Layer 14 of a small transformer language model trained on English Wikipedia (17 layers, counted from 0, width 128).
A neuron adds its activation times its output weights to the MLP's output. To switch it off is to set its activation to zero at one token and run the rest of the model.
A neuron's activation on a vector x is squared ReLU(weights . x), where the dot is the dot product.

Input weights of the MLP neurons that the questions are about. A number n stands for (n - 500) times 0.0018.
n6: 708,449,549,765,541,427,371,419,444,554,513,475,385,556,605,699,500,425,534,449,584,469,177,741,477,750,239,645,205,597,413,509,775,477,540,524,786,610,447,820,509,283,391,567,689,453,363,308,303,369,595,478,505,679,694,579,735,572,302,308,366,474,776,551,479,631,571,474,243,474,578,634,421,534,401,617,500,777,548,804,372,569,365,400,521,496,348,532,312,588,406,701,483,591,525,390,509,605,554,654,518,528,457,589,619,466,545,569,628,296,632,723,561,533,558,406,663,516,667,331,584,150,542,194,681,765,409,573
n12: 337,320,565,614,511,539,524,735,486,486,413,537,559,356,696,572,465,650,385,568,662,368,370,261,500,568,311,793,555,644,443,463,400,570,556,431,582,607,530,663,623,396,511,312,741,586,500,337,326,456,238,453,700,581,438,514,546,530,393,544,442,503,386,576,675,372,418,255,500,313,599,616,314,367,627,613,532,473,470,476,542,508,604,701,455,362,400,553,430,435,507,657,426,344,321,485,536,393,625,580,572,420,472,334,622,565,482,520,328,500,399,398,482,558,382,616,677,533,640,449,356,634,294,504,313,493,442,598
n51: 344,527,588,488,570,406,364,423,543,515,375,511,481,446,840,765,469,538,473,546,649,397,312,431,388,270,691,512,500,416,331,399,416,670,599,642,622,448,603,645,694,311,801,480,459,609,605,526,292,629,646,292,648,428,554,492,539,660,359,443,451,593,619,627,395,591,435,612,581,572,618,378,682,333,512,625,410,553,445,602,481,275,424,311,508,425,458,445,671,443,500,374,280,724,577,567,568,464,485,372,651,378,418,481,720,405,512,382,455,259,422,661,355,405,478,435,477,511,630,435,401,833,363,723,848,178,639,577
n228: 514,765,619,737,754,412,487,689,663,271,562,331,550,612,603,710,233,733,413,673,446,467,700,604,283,528,464,311,468,557,612,23,577,777,578,560,251,614,395,495,357,710,519,490,646,626,680,315,655,430,491,405,359,410,450,434,533,485,373,179,572,385,679,477,735,472,243,381,425,244,303,604,580,219,630,472,631,348,444,446,133,713,513,513,532,655,299,540,430,370,381,721,603,743,436,416,481,392,527,688,377,780,259,523,541,636,654,307,629,305,682,562,398,531,354,303,469,605,680,462,680,662,509,690,707,703,598,564
n301: 744,504,520,354,410,281,444,476,280,316,367,395,627,355,689,428,512,485,716,246,534,595,535,442,467,587,687,456,371,456,433,678,542,507,471,786,511,467,284,773,543,431,492,660,511,542,399,411,819,462,578,496,594,464,332,460,543,533,428,371,520,643,516,684,554,662,720,508,267,480,630,383,290,639,359,676,677,691,591,383,719,558,525,594,519,697,416,445,537,474,381,577,719,225,191,230,564,760,466,369,512,576,535,328,577,348,585,541,448,456,624,524,398,466,515,637,583,416,504,323,526,412,492,551,683,541,492,496
n312: 587,458,535,363,442,236,561,744,628,635,381,496,650,532,423,513,466,463,479,495,430,345,517,318,44,461,571,362,488,587,713,355,442,527,281,472,405,351,384,211,348,588,448,277,734,163,656,508,674,398,237,526,536,406,458,466,436,340,492,728,632,349,267,404,521,582,446,400,653,513,372,459,526,289,611,534,380,610,405,459,471,405,269,402,339,459,483,144,617,627,431,601,376,735,849,568,782,521,382,714,487,271,415,341,504,392,394,637,561,334,567,430,394,397,541,623,414,464,428,364,368,592,240,555,484,549,655,336
n329: 572,486,549,542,284,533,713,534,973,521,447,613,247,302,622,387,620,468,449,551,557,162,375,630,504,433,557,437,446,564,489,477,615,324,366,282,554,524,441,349,588,583,675,421,695,616,727,556,678,654,454,571,485,432,586,601,481,381,500,367,492,562,314,518,464,511,479,601,441,571,422,671,742,358,644,563,552,384,418,603,591,398,503,475,425,546,475,283,507,631,465,530,618,692,432,234,429,619,546,620,489,579,581,500,547,478,595,503,584,515,333,542,482,514,317,731,475,476,385,481,518,579,464,548,136,450,610,729
n472: 245,425,647,470,409,438,278,435,346,172,683,491,641,482,756,608,543,398,798,459,323,447,232,576,388,408,486,393,654,436,418,485,509,452,365,704,360,269,487,554,548,618,573,510,436,146,500,364,495,649,500,99,329,553,336,524,785,405,463,535,624,486,340,660,300,490,300,451,495,705,616,602,733,400,260,769,81,367,639,343,538,209,549,98,276,486,519,515,741,343,518,564,486,519,589,383,827,577,302,301,661,397,390,679,594,668,430,486,491,397,515,594,457,356,381,633,621,388,432,554,565,574,663,710,707,96,186,533

Output weights of the MLP neurons that the questions are about. A number n stands for (n - 500) times 0.0013.
n6: 462,354,412,512,572,599,638,450,585,477,590,645,506,543,623,464,529,564,377,572,603,488,560,500,405,519,653,610,439,459,461,375,509,372,458,405,323,463,331,351,466,687,810,404,612,422,401,592,481,476,625,472,405,352,636,432,497,332,331,462,395,578,533,610,515,453,684,357,524,726,752,538,388,497,597,381,459,356,565,625,635,551,472,409,374,419,569,346,459,478,514,601,413,497,503,468,523,485,525,564,538,626,347,629,678,460,547,445,550,403,592,625,466,592,649,429,551,359,775,642,469,461,615,473,652,532,591,592
n12: 552,539,480,584,458,470,568,497,503,536,442,546,583,520,544,422,461,361,627,535,391,489,619,400,644,488,655,690,586,561,307,550,669,430,531,548,497,553,366,509,622,517,485,358,471,541,634,370,497,277,500,606,214,467,468,536,515,480,577,487,338,492,374,450,472,579,347,558,466,333,370,536,746,732,556,514,592,692,424,651,595,560,362,574,581,509,517,487,561,555,565,617,640,432,587,424,543,548,540,519,541,488,354,530,569,437,441,652,531,386,361,567,579,458,559,595,562,482,445,548,552,559,539,761,417,546,671,513
n51: 599,472,513,465,461,569,573,531,555,500,561,745,492,508,522,551,630,542,456,635,424,513,514,310,521,478,410,415,373,467,681,522,633,526,406,571,503,493,573,421,535,644,588,472,573,320,325,330,567,495,395,611,417,536,561,411,535,449,440,572,613,432,594,585,371,481,523,505,649,568,380,381,517,580,473,523,552,568,449,386,529,547,630,505,312,473,490,439,410,439,535,654,484,411,404,305,419,542,489,588,375,615,481,576,464,444,470,561,580,443,425,495,470,426,265,688,542,561,497,471,561,389,519,534,212,545,573,639
n228: 530,330,550,481,374,448,613,600,547,503,520,434,612,468,558,570,440,587,790,548,622,512,568,384,531,506,513,584,368,518,510,490,476,509,442,652,769,529,494,290,468,573,403,355,586,388,371,610,386,428,561,487,720,372,383,325,567,675,525,522,484,512,406,382,391,503,435,659,509,515,317,236,500,466,334,509,578,300,614,479,575,324,570,596,403,580,543,457,705,513,618,555,272,385,472,471,520,469,497,327,548,391,433,407,487,553,407,541,527,379,500,561,545,497,363,435,708,392,447,364,616,719,503,619,375,430,374,521
n301: 552,536,497,393,596,250,525,455,440,448,461,514,589,552,423,375,301,588,482,597,526,404,503,324,445,577,537,698,526,558,591,485,503,643,500,625,536,400,631,649,500,559,339,388,675,419,743,598,361,486,506,460,483,467,326,580,591,608,358,315,545,497,370,486,506,494,636,387,514,528,571,513,590,559,474,478,497,565,672,565,480,275,553,438,514,394,500,688,453,595,543,558,453,750,538,384,464,591,552,484,424,436,579,583,398,575,535,405,783,535,617,514,456,562,562,416,489,410,625,657,500,492,608,451,611,430,619,426
n312: 449,527,488,487,482,376,256,334,247,491,595,500,395,362,500,446,536,454,455,396,789,573,493,512,531,557,484,450,406,596,588,399,608,521,521,461,479,611,420,603,422,494,613,423,430,400,345,544,415,509,542,419,515,451,297,593,684,497,454,456,523,479,453,491,460,532,583,577,549,390,577,637,545,577,389,594,361,402,380,464,783,481,385,392,431,357,415,315,479,328,547,494,679,335,675,529,372,512,590,616,637,366,636,596,439,478,589,537,473,617,361,283,500,532,570,542,570,471,753,352,447,394,601,543,102,546,561,371
n329: 495,428,539,460,567,510,577,590,372,441,446,453,485,500,497,567,443,447,551,445,226,625,644,419,522,374,345,478,419,488,495,488,438,562,411,464,517,565,551,556,626,481,495,570,443,570,380,532,500,378,510,635,376,515,515,531,515,507,449,457,426,367,524,376,361,685,643,662,490,466,487,434,405,513,432,463,469,447,547,416,441,687,347,409,466,520,582,507,581,512,509,405,468,508,502,630,464,435,441,544,560,578,550,571,480,574,445,601,407,452,524,474,422,485,546,443,627,464,580,566,498,467,572,351,902,440,551,393
n472: 507,405,507,553,367,518,548,395,427,437,364,381,364,504,227,267,332,417,543,578,639,145,511,422,622,343,448,503,598,473,445,397,460,463,568,464,328,471,483,424,472,628,550,441,376,474,383,552,430,587,497,503,463,398,468,544,621,443,607,386,478,500,519,517,486,571,545,427,562,418,407,131,395,519,585,629,702,507,606,316,671,355,443,500,842,593,572,962,497,482,710,648,570,557,581,264,353,555,566,563,518,364,596,618,500,396,325,615,451,504,554,527,237,464,609,675,370,402,360,538,434,273,475,361,433,330,564,632

Each question names a token from some text and the token that comes next. It shows the vector x that enters the MLP there. A number n stands for (n - 500) times 0.01.

Then comes g, the gradient of the next token's log-probability with respect to the MLP's output, scaled to length 1. A neuron's effect is roughly proportional to its activation times (output weights . g). A number n stands for (n - 500) times 0.00085.

"rove", then "rs"
x: 537,704,483,419,537,517,519,558,560,483,367,295,314,550,404,408,485,474,453,289,495,365,584,529,530,568,350,483,591,549,348,314,507,746,399,324,497,538,502,463,585,582,324,439,436,501,472,654,217,687,528,475,392,303,487,567,594,481,474,512,490,395,527,443,484,483,631,532,580,522,417,459,604,651,629,406,605,423,423,558,370,541,442,515,679,615,474,532,566,479,518,393,589,621,587,398,380,493,402,560,553,700,596,363,568,492,680,593,428,380,615,406,632,486,648,345,563,579,464,585,512,651,558,496,476,604,579,486
g: 527,518,672,575,561,429,631,367,541,397,605,453,534,572,674,554,585,354,717,583,504,336,563,447,549,561,526,471,274,571,458,362,462,250,574,543,514,367,453,417,446,387,578,319,545,488,642,374,456,448,671,320,522,409,642,403,610,467,487,378,450,515,464,609,370,591,497,583,606,560,303,424,371,361,463,476,398,355,527,630,681,292,373,352,556,516,466,563,581,373,646,619,437,508,737,530,549,518,451,678,562,438,571,437,440,572,612,486,677,542,497,497,583,574,337,413,346,498,340,440,721,552,465,433,507,577,456,419
Which neuron, switched off, lowers the next token's probability most? n228

"g", then "}"
x: 618,440,214,501,475,394,442,474,488,301,430,412,344,522,479,490,431,439,459,478,383,567,408,522,665,485,399,554,607,439,472,483,461,469,438,461,419,421,650,474,648,570,379,422,465,553,400,653,344,362,362,586,560,492,450,609,488,711,572,470,326,582,528,613,452,549,547,702,474,621,533,336,568,736,432,452,551,643,486,647,514,633,597,480,666,416,452,535,488,352,486,486,449,408,416,578,362,521,511,406,309,557,397,429,421,496,461,359,398,536,585,457,560,492,508,358,564,599,577,484,609,377,620,315,327,545,341,276
g: 494,482,457,627,518,582,510,283,510,434,368,580,418,621,330,504,485,589,332,580,620,440,489,650,440,418,460,483,602,337,599,563,548,362,412,322,415,358,532,351,454,593,383,479,572,545,509,780,538,676,479,666,536,473,442,405,526,594,327,627,339,421,322,594,460,462,522,517,339,489,436,601,577,449,599,458,680,540,617,460,557,605,312,439,521,461,390,544,442,569,474,407,329,417,505,412,409,478,583,745,543,631,665,438,623,332,521,684,359,402,439,652,529,645,385,497,609,571,507,608,604,490,531,464,697,460,693,448
Which neuron, switched off, lowers the next token's probability most? n6

"dr", then "um"
x: 444,431,562,493,566,647,688,649,356,597,499,632,495,541,481,395,412,316,596,495,504,375,452,608,581,392,492,535,436,534,329,496,541,577,507,395,637,452,430,395,619,601,478,465,441,668,669,610,355,631,591,586,547,429,571,550,513,665,494,570,398,332,543,365,397,273,476,494,580,505,517,404,343,676,375,246,569,515,351,399,563,467,468,450,554,370,493,482,497,429,451,593,502,580,613,497,229,590,502,516,462,492,564,517,477,463,394,494,347,477,527,593,454,443,464,499,497,617,466,721,413,475,564,485,136,519,530,405
g: 490,549,561,421,470,459,627,549,543,435,490,600,495,402,510,356,530,634,481,540,684,472,459,601,720,528,461,352,461,358,374,558,423,328,366,379,528,662,466,476,616,508,492,519,483,747,363,628,384,588,527,438,417,519,419,546,368,457,487,576,358,389,643,334,459,471,489,651,529,594,516,475,648,458,500,442,603,591,583,730,497,611,583,317,310,404,507,559,489,749,430,591,585,424,354,505,681,682,603,546,602,494,539,352,641,658,651,672,670,394,560,485,472,464,554,537,433,524,802,524,506,626,377,457,574,424,576,412
Which neuron, switched off, lowers the next token's probability most? n329

" is", then " of"
x: 501,565,440,413,594,532,528,557,282,479,505,294,492,568,467,380,494,453,532,390,506,588,459,508,636,437,449,500,636,477,494,439,447,432,321,437,505,278,551,398,814,362,401,495,475,380,435,725,423,562,494,640,560,352,644,670,562,590,467,531,463,505,517,445,683,577,629,535,574,655,629,292,278,483,581,500,564,451,499,499,445,517,563,464,626,548,542,751,496,436,415,348,568,288,427,427,499,312,556,385,505,459,504,458,469,387,574,628,388,459,597,503,642,420,490,488,380,499,498,553,546,323,698,543,456,403,507,464
g: 405,443,569,436,543,443,578,406,391,626,496,554,623,388,392,398,451,546,453,539,571,699,408,556,395,522,544,472,773,529,478,530,365,566,477,478,593,479,608,513,388,418,257,630,424,454,577,422,466,532,518,312,478,473,648,470,596,405,381,364,448,562,441,635,487,447,681,602,653,521,485,484,784,349,441,409,399,517,639,694,623,525,511,591,626,544,516,599,557,363,434,662,452,636,568,403,334,670,392,407,519,511,616,480,406,622,645,396,597,387,628,407,341,463,623,217,614,489,503,641,485,501,585,372,455,654,372,493
Which neuron, switched off, lowers the next token's probability most? n301

" Central", then " Committee"
x: 590,537,353,382,437,443,543,511,604,488,460,498,385,475,350,393,441,447,424,429,454,542,508,642,592,461,450,585,657,302,385,370,472,576,397,281,535,386,623,469,489,541,525,370,424,480,787,634,474,539,611,554,579,498,519,632,453,385,514,432,448,379,516,529,605,441,563,691,462,642,566,455,483,589,506,504,588,466,419,558,479,411,508,576,701,495,588,655,515,359,421,370,436,679,652,552,341,584,511,409,544,589,472,236,439,324,596,561,482,469,274,656,467,345,607,381,643,527,463,607,541,412,620,510,281,432,472,496
g: 501,302,626,466,618,561,664,652,471,525,473,521,566,504,443,457,486,636,737,416,362,549,487,464,598,624,604,441,689,650,593,356,382,632,345,597,568,570,505,529,594,458,438,538,507,261,538,546,454,500,500,528,384,453,580,531,575,629,396,457,529,567,451,540,569,472,402,655,691,667,570,542,456,637,484,517,421,632,524,698,452,488,407,496,610,629,361,340,567,139,469,463,214,515,671,499,483,315,420,697,564,486,446,426,415,500,532,467,516,427,393,481,551,518,397,376,586,454,578,290,355,492,500,438,557,665,550,467
Which neuron, switched off, lowers the next token's probability most? n329

" met", then " the"
x: 577,397,618,376,395,470,440,698,280,392,437,527,650,405,464,347,425,486,438,170,373,514,540,309,487,448,467,549,599,426,407,461,660,584,440,545,512,429,682,464,535,498,497,432,523,663,534,577,370,548,501,574,680,388,545,404,495,486,581,579,451,501,584,384,605,534,497,428,431,701,641,406,469,464,491,442,522,542,490,401,554,411,471,389,657,420,503,634,671,394,397,471,527,561,669,495,427,380,552,259,560,488,524,472,380,472,460,420,437,286,466,510,511,628,589,518,377,531,575,545,558,452,791,616,367,443,363,510
g: 612,501,584,429,313,462,624,609,554,638,476,526,597,440,594,482,782,483,524,610,560,452,309,533,472,519,816,454,594,575,560,534,360,621,520,428,613,348,329,632,479,284,611,449,647,480,453,563,477,532,445,486,561,574,400,599,360,375,605,611,407,452,496,419,568,618,628,391,465,339,335,267,437,404,549,558,437,459,393,579,534,341,623,389,674,468,484,623,577,548,520,410,629,479,453,502,369,522,693,493,507,656,510,428,417,290,350,530,549,749,649,463,657,388,475,612,503,512,554,556,509,551,585,503,455,486,545,633
Which neuron, switched off, lowers the next token's probability most? n472

" |", then " Notes"
x: 449,516,201,456,548,369,567,538,538,354,474,523,419,669,464,504,463,474,310,445,298,494,414,510,725,438,305,654,541,358,348,447,456,593,433,489,597,435,435,450,519,565,415,628,435,369,574,671,405,509,510,568,631,442,506,511,600,602,530,558,389,468,558,562,628,611,414,474,601,609,527,437,465,423,436,458,596,597,378,427,529,554,525,529,723,423,492,723,398,349,611,331,469,575,602,548,531,429,351,240,552,525,470,308,475,500,559,447,521,428,550,548,453,443,734,368,406,523,534,650,484,431,502,450,446,445,717,532
g: 615,364,520,657,527,504,624,516,387,410,710,597,428,461,705,423,664,421,479,527,347,558,449,523,458,565,503,517,473,575,461,665,518,596,560,404,485,498,577,566,426,516,501,313,310,452,443,391,319,592,596,476,583,591,601,352,607,429,638,734,440,775,593,469,456,505,455,461,443,588,587,594,694,369,429,552,457,481,486,550,533,679,282,600,552,466,669,308,261,477,530,446,606,480,496,499,557,600,631,633,379,459,444,483,363,395,618,350,465,540,383,594,487,655,517,453,689,560,478,751,549,358,384,488,449,419,555,484
Which neuron, switched off, lowers the next token's probability most? n51

" Dub", then "ai"
x: 463,485,434,551,455,505,525,589,490,458,517,443,478,501,530,338,424,341,474,426,635,506,558,489,620,475,436,471,595,371,404,462,362,543,377,505,526,415,661,436,601,416,534,449,398,345,675,537,656,566,344,662,622,440,717,549,408,565,580,515,450,405,557,603,505,449,489,380,545,609,370,423,406,731,442,377,491,549,255,361,541,554,576,553,716,511,615,457,533,373,425,534,502,404,609,551,470,463,449,456,463,511,647,306,536,460,535,631,432,401,456,434,370,535,452,555,582,536,441,639,505,444,570,381,36,375,551,498
g: 436,590,491,479,562,560,636,341,494,620,399,569,392,448,646,538,501,519,587,422,433,406,677,603,647,475,356,497,586,459,530,483,572,638,423,685,569,482,687,521,593,415,386,651,517,513,671,597,506,603,757,541,541,592,778,472,460,476,432,363,442,235,662,563,479,641,418,402,479,503,489,613,593,509,373,571,421,457,439,313,346,542,569,438,410,695,711,589,538,702,532,419,463,554,573,525,532,406,537,510,418,438,588,584,561,488,564,496,281,544,585,364,407,645,432,531,593,575,454,723,594,539,608,515,777,492,524,490
Which neuron, switched off, lowers the next token's probability most? n329

"ano", then "v"
x: 453,438,453,472,547,653,478,607,472,586,497,460,477,496,485,589,390,556,434,392,527,505,592,419,538,409,483,723,424,482,428,433,616,605,505,284,456,251,654,504,563,546,427,398,478,552,676,512,380,628,497,553,662,412,495,387,509,570,503,522,354,530,545,515,674,522,376,528,496,489,543,506,377,599,608,403,442,589,481,576,549,574,556,493,690,417,504,656,515,416,507,494,515,319,455,602,454,609,551,383,601,480,510,213,476,620,431,641,523,352,328,488,439,446,478,279,512,518,613,488,470,506,455,534,48,453,347,430
g: 608,602,462,736,691,447,784,466,495,450,487,604,646,549,534,446,408,563,368,487,371,323,609,432,598,560,477,552,324,604,401,490,356,515,394,502,540,651,287,551,450,538,516,588,362,611,621,455,362,481,414,635,456,621,228,501,530,623,377,419,399,433,425,508,525,741,334,618,599,347,342,446,500,528,608,542,307,625,461,448,490,492,552,458,526,468,540,445,368,411,573,611,555,406,551,612,462,558,356,486,523,441,434,456,410,543,414,609,533,377,608,654,524,449,463,570,591,652,406,352,643,386,452,544,726,512,631,620
Which neuron, switched off, lowers the next token's probability most? n12

".", then " Un"
x: 427,478,336,447,606,433,487,691,538,450,395,412,458,556,295,537,402,393,480,370,426,549,473,483,555,516,343,581,597,373,442,369,539,487,361,392,510,359,479,664,753,391,578,460,416,439,576,642,505,647,554,479,541,406,544,506,497,565,561,618,476,476,524,441,451,530,490,597,609,680,504,308,434,270,482,479,465,380,527,402,541,632,554,472,683,534,502,728,572,275,510,455,418,410,481,598,361,434,488,338,618,403,671,338,528,451,510,392,311,450,458,455,542,300,600,490,438,499,329,613,419,507,543,489,298,439,645,473
g: 447,450,361,699,477,397,619,476,377,440,606,355,542,458,551,546,417,311,326,379,477,546,388,566,508,427,521,546,299,321,530,401,612,382,515,561,437,428,665,410,482,602,469,528,530,479,601,448,645,441,436,471,581,405,484,635,463,401,505,378,404,414,331,600,720,348,638,628,396,328,547,422,557,732,475,353,493,508,355,612,573,563,553,550,499,506,535,728,412,639,513,455,495,470,470,540,601,305,312,384,273,536,691,353,391,553,459,541,481,519,657,433,554,441,807,601,568,538,429,497,514,539,633,397,413,528,557,532
Which neuron, switched off, raises the next token's probability most? n51

"ur", then " Group"
x: 600,646,445,512,521,618,533,595,575,375,399,399,486,417,392,498,586,676,408,350,427,516,484,478,584,508,526,505,554,487,518,409,415,514,460,383,523,360,514,428,612,522,431,264,525,477,520,548,419,499,543,606,532,357,451,645,457,428,470,467,460,488,497,473,610,283,487,569,546,545,553,501,582,496,613,558,498,568,417,566,475,512,554,554,689,349,416,744,432,409,538,394,233,612,623,566,605,657,317,439,548,529,600,390,461,554,560,489,319,435,481,483,408,385,617,438,547,601,599,520,472,327,619,454,30,468,361,535
g: 349,429,500,416,521,399,557,464,650,328,339,592,532,412,530,403,687,577,534,446,519,599,470,669,619,405,701,426,557,400,492,318,369,463,608,363,454,413,416,487,321,469,567,722,485,235,680,569,649,476,459,629,558,510,411,513,594,433,395,602,571,422,526,526,518,678,487,518,645,451,672,604,451,542,644,360,393,501,586,360,663,347,505,658,403,524,439,486,521,498,487,467,504,458,544,577,589,396,477,398,449,594,398,288,524,463,528,538,531,594,610,497,519,554,457,157,595,581,515,344,356,596,543,590,691,657,491,544
Which neuron, switched off, raises the next token's probability most? n12

"ute", then " Cur"
x: 490,562,474,414,379,522,664,664,629,557,412,502,611,367,443,513,531,513,630,362,561,527,586,533,517,477,540,537,491,482,362,513,483,430,456,318,428,461,521,306,621,474,366,349,457,540,548,560,277,454,647,487,612,380,503,640,643,539,475,505,442,474,398,541,600,397,446,566,497,552,590,374,574,518,501,434,822,515,466,495,616,529,554,548,698,426,594,666,315,436,543,355,420,480,649,615,308,477,513,402,528,418,556,371,573,590,578,619,519,506,424,402,435,411,508,197,481,546,502,678,348,410,659,559,268,512,519,430
g: 540,679,556,420,579,376,468,424,611,763,512,620,610,431,337,525,580,513,471,491,596,442,448,649,341,709,516,589,354,521,686,326,626,410,503,557,469,372,392,338,357,700,614,394,648,432,448,635,508,436,422,612,570,606,462,462,505,612,743,389,507,498,494,547,493,460,578,465,484,482,404,645,619,333,445,489,529,536,424,485,511,437,701,561,557,454,395,606,468,536,418,563,666,618,493,336,571,420,605,537,357,545,440,554,443,525,557,400,566,521,631,621,764,516,608,650,365,448,314,531,416,534,388,392,302,493,414,655
Which neuron, switched off, raises the next token's probability most? n329

",", then " Yu"
x: 469,499,510,510,458,473,471,656,473,505,426,423,638,494,320,551,399,459,478,353,488,400,375,472,602,444,470,431,531,307,397,329,577,495,420,485,489,321,498,631,716,448,624,478,395,448,483,608,419,596,548,522,595,356,509,451,459,569,635,530,434,579,554,520,569,645,577,558,631,657,410,282,398,354,442,444,526,431,511,314,523,462,485,322,729,448,545,840,633,411,566,493,569,523,537,554,426,393,424,303,560,476,608,329,559,425,541,535,402,350,449,438,485,296,483,554,385,473,418,659,480,406,622,519,347,330,515,507
g: 490,616,442,398,490,540,305,333,433,439,301,543,560,486,731,534,353,642,517,647,413,462,499,436,634,573,365,568,536,622,444,409,726,450,681,534,488,649,689,395,431,491,540,563,713,431,542,464,620,426,552,559,614,536,604,420,459,430,569,617,436,450,323,516,684,547,422,400,548,691,415,558,522,540,638,490,589,418,525,619,569,398,511,703,767,604,592,397,622,455,550,562,417,576,572,391,449,367,543,536,442,555,404,571,517,561,417,493,295,483,598,454,551,289,629,562,670,364,467,604,451,529,664,304,515,575,525,624
Which neuron, switched off, lowers the next token's probability most? n472